Layer 5 of a small transformer language model trained on English Wikipedia (16 layers, counted from 0, width 64).
A neuron's activation on a vector x is GELU(weights . x + bias), where the dot is the dot product.
The model reads these tokens: " Court" " case" "\n" "\n" "S" "tan" "ley" " " "v" "." " City" " of" " San" "ford" "," " 6" "06" " U" "." "S" "."

The vector x that enters this layer's MLP at each token. A number n stands for n times 0.057.
0 " Court": -5 9 -30 -94 36 -10 -9 8 12 15 17 9 7 -10 -2 11 2 28 -3 -23 -27 10 -21 -18 8 -1 -6 -2 -9 -5 9 4 18 15 18 3 8 -15 -1 13 14 -17 11 43 16 -12 4 -21 6 -32 1 19 0 0 -1 10 -11 3 -16 -22 15 1 -5 15
1 " case": 18 0 -45 -87 24 -7 -9 3 18 14 18 17 9 -5 -3 13 1 1 -9 -30 -22 6 1 -15 18 -3 -4 7 -11 5 0 -20 10 12 11 -14 5 -16 -15 4 5 -28 -2 12 13 16 -25 -28 -7 -42 1 8 6 -11 33 3 -11 4 3 -33 12 -7 -17 -3
2 "\n": -7 4 -63 -23 -16 -4 1 8 7 -8 21 -11 -8 -30 -7 1 -18 12 -21 0 -10 -12 19 -4 8 -25 -9 -2 -8 -4 5 -8 -4 17 36 -13 -16 -31 -1 3 7 7 -24 35 -9 12 -11 -19 -24 -67 7 19 -15 -18 12 -3 1 -13 14 4 -7 -7 -19 -22
3 "\n": -4 5 -55 -22 -17 -4 14 9 9 -11 19 -2 -7 -29 -7 8 -20 4 -18 -2 -17 -4 20 3 -12 -22 -14 1 -12 -9 -1 4 4 14 35 -12 -15 -36 12 16 8 13 -24 39 -9 15 -20 -9 -20 -70 8 17 -18 -22 1 -3 -7 -9 17 -16 -11 -12 -19 -18
4 "S": -6 33 -37 -27 19 -15 0 2 -8 -20 -18 8 0 -7 25 -23 -28 33 6 -3 12 -6 17 16 -30 0 -11 25 -11 5 -10 1 2 9 28 18 2 -14 25 23 7 -20 -4 48 -28 30 -20 20 7 -45 -9 -21 5 -9 -19 -16 -4 -13 0 -28 -15 15 -15 7
5 "tan": 5 7 -36 -54 7 -45 -3 6 -18 0 -18 18 6 6 6 -1 9 -5 -9 -16 2 -8 -29 -1 -21 12 8 38 4 2 17 30 -5 -4 -5 29 -14 -21 -16 1 9 11 -5 49 -5 -7 -29 34 15 -35 11 0 -7 18 2 8 -9 -5 2 -4 -1 5 50 -3
6 "ley": -21 0 -34 -66 -14 -1 -8 -17 -4 -11 5 37 -3 1 -2 10 17 20 18 -8 -34 4 -25 4 -24 14 12 26 -1 -7 4 23 18 -8 1 -20 3 -36 0 6 26 -9 2 37 8 0 -24 4 -2 -29 13 -9 -12 -8 -4 17 -22 21 -1 -23 -24 25 0 13
7 " ": 5 -11 -37 -33 24 -2 -9 11 12 -10 17 -6 0 -8 -2 -8 -7 -6 -13 -10 -5 -7 2 -10 -42 2 -12 1 28 23 -10 -1 39 -16 65 3 -19 -23 38 18 -11 3 2 36 5 32 -3 -3 5 -7 -7 -28 -11 14 12 -2 -19 -8 7 -6 -7 -7 -43 10
8 "v": 4 17 -30 -53 18 -28 -2 -28 17 -1 -6 -8 -5 -14 -2 16 9 -3 -16 -8 -16 -5 -20 4 -25 13 21 5 21 7 28 -5 35 -5 21 -13 -2 -27 -6 -7 -4 27 -19 38 -12 9 0 21 6 -33 15 2 -19 12 -1 -17 28 -15 21 4 -21 56 0 -2
9 ".": -17 16 -39 -34 -8 -24 -3 12 -31 -3 0 2 2 0 13 -30 -3 -3 12 -9 -7 -5 17 5 -18 -12 -26 10 -6 12 -6 19 4 -2 9 -8 -26 -38 2 21 7 3 -20 7 23 2 -5 -17 -23 -62 5 -62 -5 -10 0 -4 4 25 17 -20 6 15 16 12
10 " City": -8 1 -38 -69 12 0 -4 -4 -8 -8 -1 40 16 8 30 4 -3 19 13 -38 -25 3 -26 -8 -32 21 9 7 -16 3 11 5 -11 -1 9 6 3 -23 -32 11 6 -8 -5 32 6 8 -7 16 -12 -48 -22 -9 -17 -9 13 4 -3 27 -5 6 -9 -22 28 11
11 " of": -7 -16 -48 -73 -9 -6 -16 14 -33 -11 8 0 6 6 -13 -14 11 1 9 -2 8 3 5 -25 32 -2 -24 24 -8 5 8 8 12 -9 -17 9 -21 -16 -19 18 -15 22 -12 13 -5 22 4 3 -22 -25 15 13 29 9 4 -14 17 4 3 -7 -7 4 5 6
12 " San": -11 6 -31 -47 26 -23 4 3 -19 -8 -9 14 -19 8 29 10 -17 12 -37 -34 -22 -14 -5 -12 -7 -2 27 -3 19 -6 16 13 9 0 25 5 2 -22 -33 15 23 -14 19 34 16 2 -34 28 19 -11 -13 6 23 -16 -24 -9 9 6 3 27 11 -6 42 13
13 "ford": -24 -6 -38 -59 -17 -11 2 -19 -18 -8 11 35 2 12 -8 11 19 19 -4 -22 -35 11 -43 2 -10 -11 25 5 -7 -6 7 13 5 -5 2 -2 -25 -31 -20 8 25 -13 8 46 15 -8 -12 3 -3 -20 3 -2 6 -10 -19 2 -27 25 5 6 -17 40 15 7
14 ",": -9 21 -41 -48 -17 -4 -15 9 -12 -13 -6 36 4 -5 -6 3 24 21 7 -2 -23 21 10 -20 5 -28 4 3 16 -4 -2 19 11 -17 -20 -19 -14 -21 14 21 -16 12 9 45 4 -7 20 -1 -35 -36 -13 -10 8 16 -8 11 3 12 17 -31 5 17 -15 -8
15 " 6": 21 -10 -34 -28 15 -8 -13 -16 17 -1 25 -3 -7 17 23 -17 4 19 -6 -6 -20 -2 2 -3 -38 2 -1 2 -3 -7 25 -20 18 -10 23 6 1 -25 9 -14 -16 10 7 42 -11 31 10 -1 -41 -32 -14 -19 -3 -28 13 -1 16 14 7 27 -21 -14 -17 17
16 "06": 16 13 -34 -22 -5 -36 -6 -13 4 4 35 4 0 7 7 -5 3 8 -11 -23 -11 5 26 -1 -32 6 4 22 11 -13 11 -15 12 -35 2 0 -32 -31 -10 -13 -13 -17 -24 29 -27 33 -17 5 -26 -35 -11 -23 -20 -11 34 -1 -7 14 -12 14 -25 1 9 -3
17 " U": 18 26 -35 -24 38 -24 5 -2 9 -9 -20 3 11 8 16 -3 -31 21 -27 -13 -4 -5 -12 -9 -21 -9 0 9 22 9 10 -21 17 2 22 24 -16 13 -20 -5 -25 19 -21 9 -1 21 -13 -7 4 -37 -18 -12 -20 -3 33 -29 49 16 5 1 -19 12 23 0
18 ".": -16 27 -38 -4 7 -27 9 12 -28 2 -5 11 8 2 2 -56 -8 17 -5 8 5 -14 4 6 -15 -15 -21 -1 16 8 -4 7 -3 6 -6 -8 -29 -28 -11 27 -6 1 -10 22 35 -1 15 -32 -21 -51 -2 -37 -9 8 26 -8 -4 14 1 -32 1 24 46 12
19 "S": -6 42 -24 -12 10 -16 -6 -10 -7 -7 -24 -8 8 -3 10 -35 -27 54 6 1 6 -3 2 8 -34 5 -5 28 13 8 -10 -8 0 10 23 23 -5 -18 -3 10 -8 -36 -8 28 -14 28 -7 19 3 -52 -22 -28 1 4 12 -11 8 1 -4 -39 -6 22 7 -3
20 ".": -11 15 -39 -27 -4 0 -3 3 -35 5 1 3 12 3 -4 -37 0 13 8 0 -9 -14 -7 8 -13 2 -17 6 -2 20 -7 14 -20 2 -6 2 -37 -33 -7 19 -9 -3 0 17 34 8 13 -31 -25 -67 -1 -39 7 12 17 -14 -3 9 -10 -30 4 25 41 10

Each question shows the input weights of one neuron of the MLP. A number n stands for n times 0.0064.

n109 (bias -0.038): -41 -10 2 -7 -14 5 13 20 -24 -23 -6 34 -32 -18 -5 -4 -17 -6 -5 20 18 9 -9 -17 57 -8 -3 -7 -43 2 -35 13 -31 -7 -30 17 -15 0 -21 -3 14 -36 1 -3 16 -43 26 6 5 21 23 49 -7 5 -17 -9 -45 -4 16 17 16 -30 24 9
On which three tokens does it fire most, strongest first? 13 "ford", 11 " of", 12 " San"

n112 (bias -0.051): -13 4 6 -1 -2 0 5 13 36 6 47 -42 -11 -17 -7 75 19 -9 34 -5 -1 4 -3 36 -10 -41 30 4 -42 -17 13 -22 17 -31 -16 -29 -15 29 11 -7 15 -3 -2 3 -20 -25 5 10 3 5 20 10 -23 -27 1 -8 12 -17 -7 -33 9 -26 23 -3
Which token does this neuron like most? 3 "\n"

n65 (bias -0.111): 9 -57 -12 13 -56 7 -17 12 -29 -1 -29 12 -14 -5 6 14 16 -4 12 -3 53 -21 24 38 25 -35 18 -22 -5 -12 5 -10 -8 -6 -8 38 -9 -12 -14 11 -12 22 1 4 -9 37 -3 -40 14 15 2 16 36 -22 -31 3 9 -3 37 56 -15 35 33 0
On which token does it fire most, and how strongly? 11 " of", at about 1.5

n83 (bias -0.040): 17 -45 14 -20 10 38 8 -1 -32 0 18 1 23 -9 18 15 -17 -16 17 -2 -8 -3 -1 24 6 -9 -37 -28 -39 -22 -26 -14 2 16 -5 18 2 7 -8 23 36 22 34 -3 -1 -23 12 -41 0 -2 -1 30 -7 0 -13 -15 -2 3 -13 28 6 7 -30 12
On which token does it fire most, and how strongly? 0 " Court", at about 1.1

n67 (bias 0.038): 30 3 14 20 -3 4 -18 -4 4 -9 19 -39 2 -3 -32 -18 14 20 18 -10 11 -6 26 7 5 -26 9 -12 -1 -41 2 10 7 8 -17 -30 30 -3 0 -8 -35 28 -21 -26 1 7 41 -27 -40 12 4 -8 3 -23 -26 41 5 -25 14 21 -11 16 -20 16
Its two highest activations, in order, are on tokens 15 " 6", 14 ","

n28 (bias -0.033): -7 -18 6 13 10 37 4 23 4 -10 12 -9 -37 -6 2 20 -4 0 3 39 36 23 23 -20 -2 -8 -60 -23 15 -8 21 7 19 -1 -7 -49 37 23 16 15 2 40 35 5 28 1 63 -23 -29 17 2 1 -15 -20 -44 -8 -7 4 3 -6 1 -24 -24 21
On which token does it fire most, and how strongly? 14 ",", at about 0.57

n110 (bias -0.030): -45 -46 -2 21 -46 -5 13 39 -12 -21 -24 4 41 12 2 27 -23 -2 -16 35 -20 -19 48 6 25 -31 -10 -9 7 4 11 -13 9 -1 2 23 6 -1 -68 0 9 31 19 22 4 13 10 -4 -21 26 -19 20 20 -34 0 -14 12 14 15 22 49 -29 6 -4
On which three tokens does it fire most, strongest first? 12 " San", 11 " of", 2 "\n"

n40 (bias -0.011): 0 -15 14 -8 -40 -7 4 -36 14 56 23 8 17 24 45 27 26 -30 49 -30 -12 12 -7 4 4 16 3 5 16 -56 -48 -14 10 -19 -63 -13 5 5 -14 8 33 8 -4 7 19 10 17 -38 -19 8 14 -31 12 -11 -28 19 -22 -17 -30 -19 29 -28 33 5
Its two highest activations, in order, are on tokens 6 "ley", 13 "ford"

n48 (bias 0.054): 24 8 28 77 19 19 -6 -19 -19 9 -10 -15 16 -6 -49 6 13 20 -31 4 19 -38 22 22 -9 -2 28 -14 17 -9 -4 -1 -1 -8 24 41 -22 -4 -13 12 -24 -34 -11 -31 -19 -30 13 12 -22 9 11 -16 -35 9 7 23 11 -39 17 14 32 24 7 -23
Which token does this neuron like most? 19 "S"

n81 (bias -0.005): 2 -2 1 -2 -5 2 -3 4 2 8 -3 6 -2 -1 0 2 -4 -1 1 1 -1 4 0 5 -3 2 -2 4 3 -4 4 0 0 0 7 2 1 1 -4 -1 4 -2 -1 0 -2 -1 0 -6 -3 2 3 0 1 4 1 -2 5 0 3 -4 4 1 1 0
On which three tokens does it fire most, strongest first? 1 " case", 0 " Court", 6 "ley"

n75 (bias -0.039): -11 16 20 -3 -20 -35 32 -12 16 22 -30 12 4 -2 15 19 -22 13 7 -23 18 6 2 33 6 -3 17 -20 -56 -14 -23 6 -38 21 -18 0 16 -3 -38 -4 33 -5 -2 -6 16 -19 -8 18 20 15 -12 29 -8 30 -22 -12 2 -24 -40 -15 12 3 43 -22
On which token does it fire most, and how strongly? 5 "tan", at about 1.3

n26 (bias -0.017): -3 -1 -2 -2 0 0 9 4 -1 3 -3 0 0 -1 -2 4 4 -1 0 1 -1 1 1 -4 -4 0 -2 2 1 -3 0 -1 2 3 0 4 3 0 -1 -1 2 -2 2 -2 -3 0 2 -3 -2 1 0 -3 -1 -2 0 1 3 -2 -3 0 -2 -1 0 -2
Which token does this neuron like most? 0 " Court"

n80 (bias -0.005): 15 -25 16 8 14 9 4 25 -4 -9 -2 12 6 21 -4 32 15 -15 29 -3 -8 12 14 -2 -10 6 -29 -8 12 19 32 -8 -17 -33 -20 -12 5 22 4 -7 3 20 -19 17 24 -45 17 -15 -40 19 -12 -2 12 22 -1 -16 -1 -11 -25 -18 20 -16 48 8
Its two highest activations, in order, are on tokens 20 ".", 14 ","

n74 (bias -0.036): -7 -14 16 10 -48 26 -17 -32 -2 -15 8 16 -5 19 -38 -2 12 -3 -3 35 -30 -2 31 10 -11 20 2 -16 29 34 -8 5 -6 -24 13 -16 27 2 3 6 -9 7 23 -2 34 -24 -3 -19 -12 6 -11 2 -9 5 23 -5 -16 1 62 14 29 -7 15 -7
On which token does it fire most, and how strongly? 14 ",", at about 0.57

n14 (bias -0.018): 2 0 -1 1 -1 2 -7 -3 3 -2 0 0 -1 0 1 -2 -1 1 -1 0 1 0 -1 1 0 0 2 2 0 4 2 1 -1 0 1 -1 -3 1 -1 1 2 1 0 -1 1 1 -1 0 -2 0 1 1 0 2 0 -2 -3 1 2 0 2 0 1 1
Which token does this neuron like most? 20 "."

n49 (bias -0.072): 3 -38 -14 21 15 -11 22 -22 44 -6 3 15 0 -17 3 24 -27 12 3 -10 -23 -25 -9 19 59 -30 28 -62 -17 -11 -51 -27 3 18 24 5 7 6 0 -4 -19 -28 -4 -32 17 -32 21 -36 42 -2 10 31 -1 -16 5 -25 -37 26 19 -18 14 -20 7 -23
On which token does it fire most, and how strongly? 1 " case", at about 1.5

n78 (bias -0.076): 12 -12 16 13 2 -8 3 35 18 -2 -43 -20 14 12 14 8 -5 4 12 32 13 -12 -17 1 -10 -46 -2 29 22 -55 -13 -14 3 -18 -31 -24 29 16 -53 34 -35 2 -11 -8 -15 -21 -8 17 -16 8 -11 -14 -14 47 9 6 14 -9 1 -67 17 -55 2 -14
Its two highest activations, in order, are on tokens 14 ",", 19 "S"

n51 (bias -0.073): -39 -30 4 30 -34 15 12 19 35 -28 -16 -12 -13 -2 -7 9 -47 3 -7 26 -23 13 42 0 35 -46 -21 19 4 6 11 5 -53 15 3 -9 22 12 -17 -41 -22 14 -36 -14 15 -10 6 3 16 -1 -12 12 -20 27 24 4 18 26 8 -9 9 -37 10 -25
On which token does it fire most, and how strongly? 2 "\n", at about 1.2

n116 (bias -0.102): 8 -18 15 -10 14 -3 9 5 -17 -11 9 16 47 14 -28 -7 -20 24 -10 32 59 3 -18 3 9 -53 9 -13 -16 -7 -3 -19 -13 -16 -14 33 20 13 -36 26 -9 10 1 -33 3 -43 53 -26 19 -7 -11 70 -55 1 -5 7 -3 3 -5 37 25 -12 46 -4
Which token does this neuron like most? 17 " U"

n9 (bias -0.036): 1 8 3 26 -14 9 -8 22 -17 -26 -20 -6 29 1 -10 9 31 13 64 21 11 15 84 9 -3 4 -35 -27 -53 23 1 -12 -14 -26 -24 21 11 -10 55 -23 -19 15 -8 7 14 4 45 -64 -30 -3 -8 -1 -7 -3 -36 -17 -15 -11 -26 20 -10 13 13 23
Which token does this neuron like most? 20 "."

n30 (bias -0.061): 27 29 1 1 10 3 16 30 27 9 5 16 -31 22 40 -9 -21 -3 9 -23 6 -19 0 -16 -10 2 -29 21 16 -7 -38 -1 -20 19 -13 -27 9 25 -19 -8 -28 -13 -18 -42 22 -5 50 0 -20 70 -23 -16 -4 -1 -21 2 17 27 24 -41 9 -41 11 -8
Which token does this neuron like most? 17 " U"

n59 (bias -0.183): -1 -7 38 16 -30 8 38 -19 32 -15 -40 -21 38 -15 14 -3 -8 -1 9 3 52 -28 -15 20 0 10 26 -8 8 -42 -11 -35 -22 -37 23 32 50 14 29 -6 34 -19 -11 -26 -8 4 -17 -10 1 -12 12 1 -31 22 -47 3 8 -16 -23 10 -1 13 -8 -34
Which token does this neuron like most? 4 "S"

n35 (bias -0.088): 28 32 19 19 8 -2 -21 8 -35 17 -38 -31 -26 23 19 -18 -26 -45 17 17 40 -22 27 5 12 9 -18 24 -43 3 3 34 -38 17 -7 -25 -25 -22 2 -11 -15 19 12 -61 -6 0 42 -6 10 47 4 -9 16 18 -39 8 41 -5 53 20 10 -20 43 -15
Which token does this neuron like most? 9 "."

n53 (bias 0.015): 0 3 -1 2 3 2 -12 -7 -2 2 4 1 -3 1 2 -6 -2 2 2 -1 2 -1 -1 2 -3 -3 1 -5 0 7 -2 3 -3 0 -4 -4 -3 0 0 0 -4 3 -4 -2 4 0 -4 5 1 0 5 1 -1 0 0 -5 -4 2 1 0 7 -1 -1 -4
Which token does this neuron like most? 20 "."

n63 (bias -0.027): 5 -13 10 20 -5 -1 -4 8 27 28 14 -4 -39 9 -9 -3 -4 -24 37 -1 -22 -39 -1 6 0 -27 23 9 -6 9 30 -24 -3 -12 -1 -5 -14 0 17 9 19 25 3 -51 -4 10 -4 -48 -5 12 -6 11 6 30 33 8 16 -4 -36 -35 -9 -25 -18 -49
Which token does this neuron like most? 1 " case"

n64 (bias -0.034): -25 -24 18 -1 -26 29 15 10 11 28 -13 -20 13 -32 20 5 -5 -8 30 -13 -18 -9 -4 9 -2 13 -30 -27 19 -5 19 46 -5 -6 -29 -32 33 8 3 14 6 33 -26 29 16 26 -5 -19 -2 -9 -10 40 -33 -9 16 -5 5 25 -21 -23 10 -12 16 -4
Which token does this neuron like most? 3 "\n"

n31 (bias -0.135): -8 2 10 18 -21 -11 22 29 34 45 12 7 -8 -20 -26 -48 -8 22 27 44 18 -51 5 14 -5 -44 -3 -25 26 -50 -23 -15 -32 -7 -10 -28 -23 0 -13 56 8 15 -22 3 11 -24 27 -31 14 19 0 1 -37 -7 -15 -11 -40 13 -42 22 2 10 24 -31
Its two highest activations, in order, are on tokens 18 ".", 20 "."

n19 (bias -0.107): -7 9 19 22 0 -8 8 -25 -25 -25 2 18 22 16 39 12 14 19 32 -23 49 -28 17 4 -8 29 2 -3 -19 -10 0 0 -16 -41 1 -1 -13 -2 16 -31 25 -21 14 -49 -7 -60 -12 -17 -13 -17 -31 4 -41 1 -29 19 -42 1 16 20 -3 1 12 -2
Which token does this neuron like most? 10 " City"

n92 (bias -0.115): -11 28 5 18 -8 -47 33 31 -5 -17 13 37 -4 -10 27 9 3 31 -16 14 11 -12 2 15 29 -25 38 -44 6 -42 8 -14 -18 -32 -13 5 24 19 -20 -30 11 1 1 -13 46 -35 26 -30 -14 15 -24 7 -2 -15 -24 -26 -19 -6 -54 37 40 0 11 -25
On which token does it fire most, and how strongly? 12 " San", at about 1.1

n124 (bias -0.058): -6 -33 19 50 22 32 -4 5 23 -1 -18 -40 -27 -38 23 35 -5 23 -11 -14 45 -40 29 28 25 -13 8 -36 -2 -2 12 -42 -2 -13 17 -14 -3 -9 16 25 -9 -7 0 -13 1 14 5 -10 35 6 1 4 -33 -7 -6 5 -5 -32 -7 8 -1 21 -46 -7
Which token does this neuron like most? 7 " "

n72 (bias 0.021): -31 -19 16 -7 -40 23 -23 -33 -12 8 7 -23 -1 14 25 30 6 -16 13 -16 0 -25 -7 -2 0 -7 7 -19 0 13 -6 4 -12 0 5 24 2 3 22 -3 0 10 8 -1 -34 6 2 13 -5 -3 -13 -21 14 9 -14 -11 -7 7 -13 1 12 11 -2 -2
Which token does this neuron like most? 13 "ford"

n24 (bias -0.103): -29 -5 30 6 -2 50 1 -24 23 13 23 -1 5 -2 -42 54 3 33 29 21 -10 1 22 26 -10 18 -13 8 -43 28 20 18 -25 21 3 -15 36 10 3 26 -31 4 -14 12 60 6 36 -23 15 27 29 14 -56 35 2 19 -52 0 -38 -19 2 6 -11 -4
Its two highest activations, in order, are on tokens 0 " Court", 6 "ley"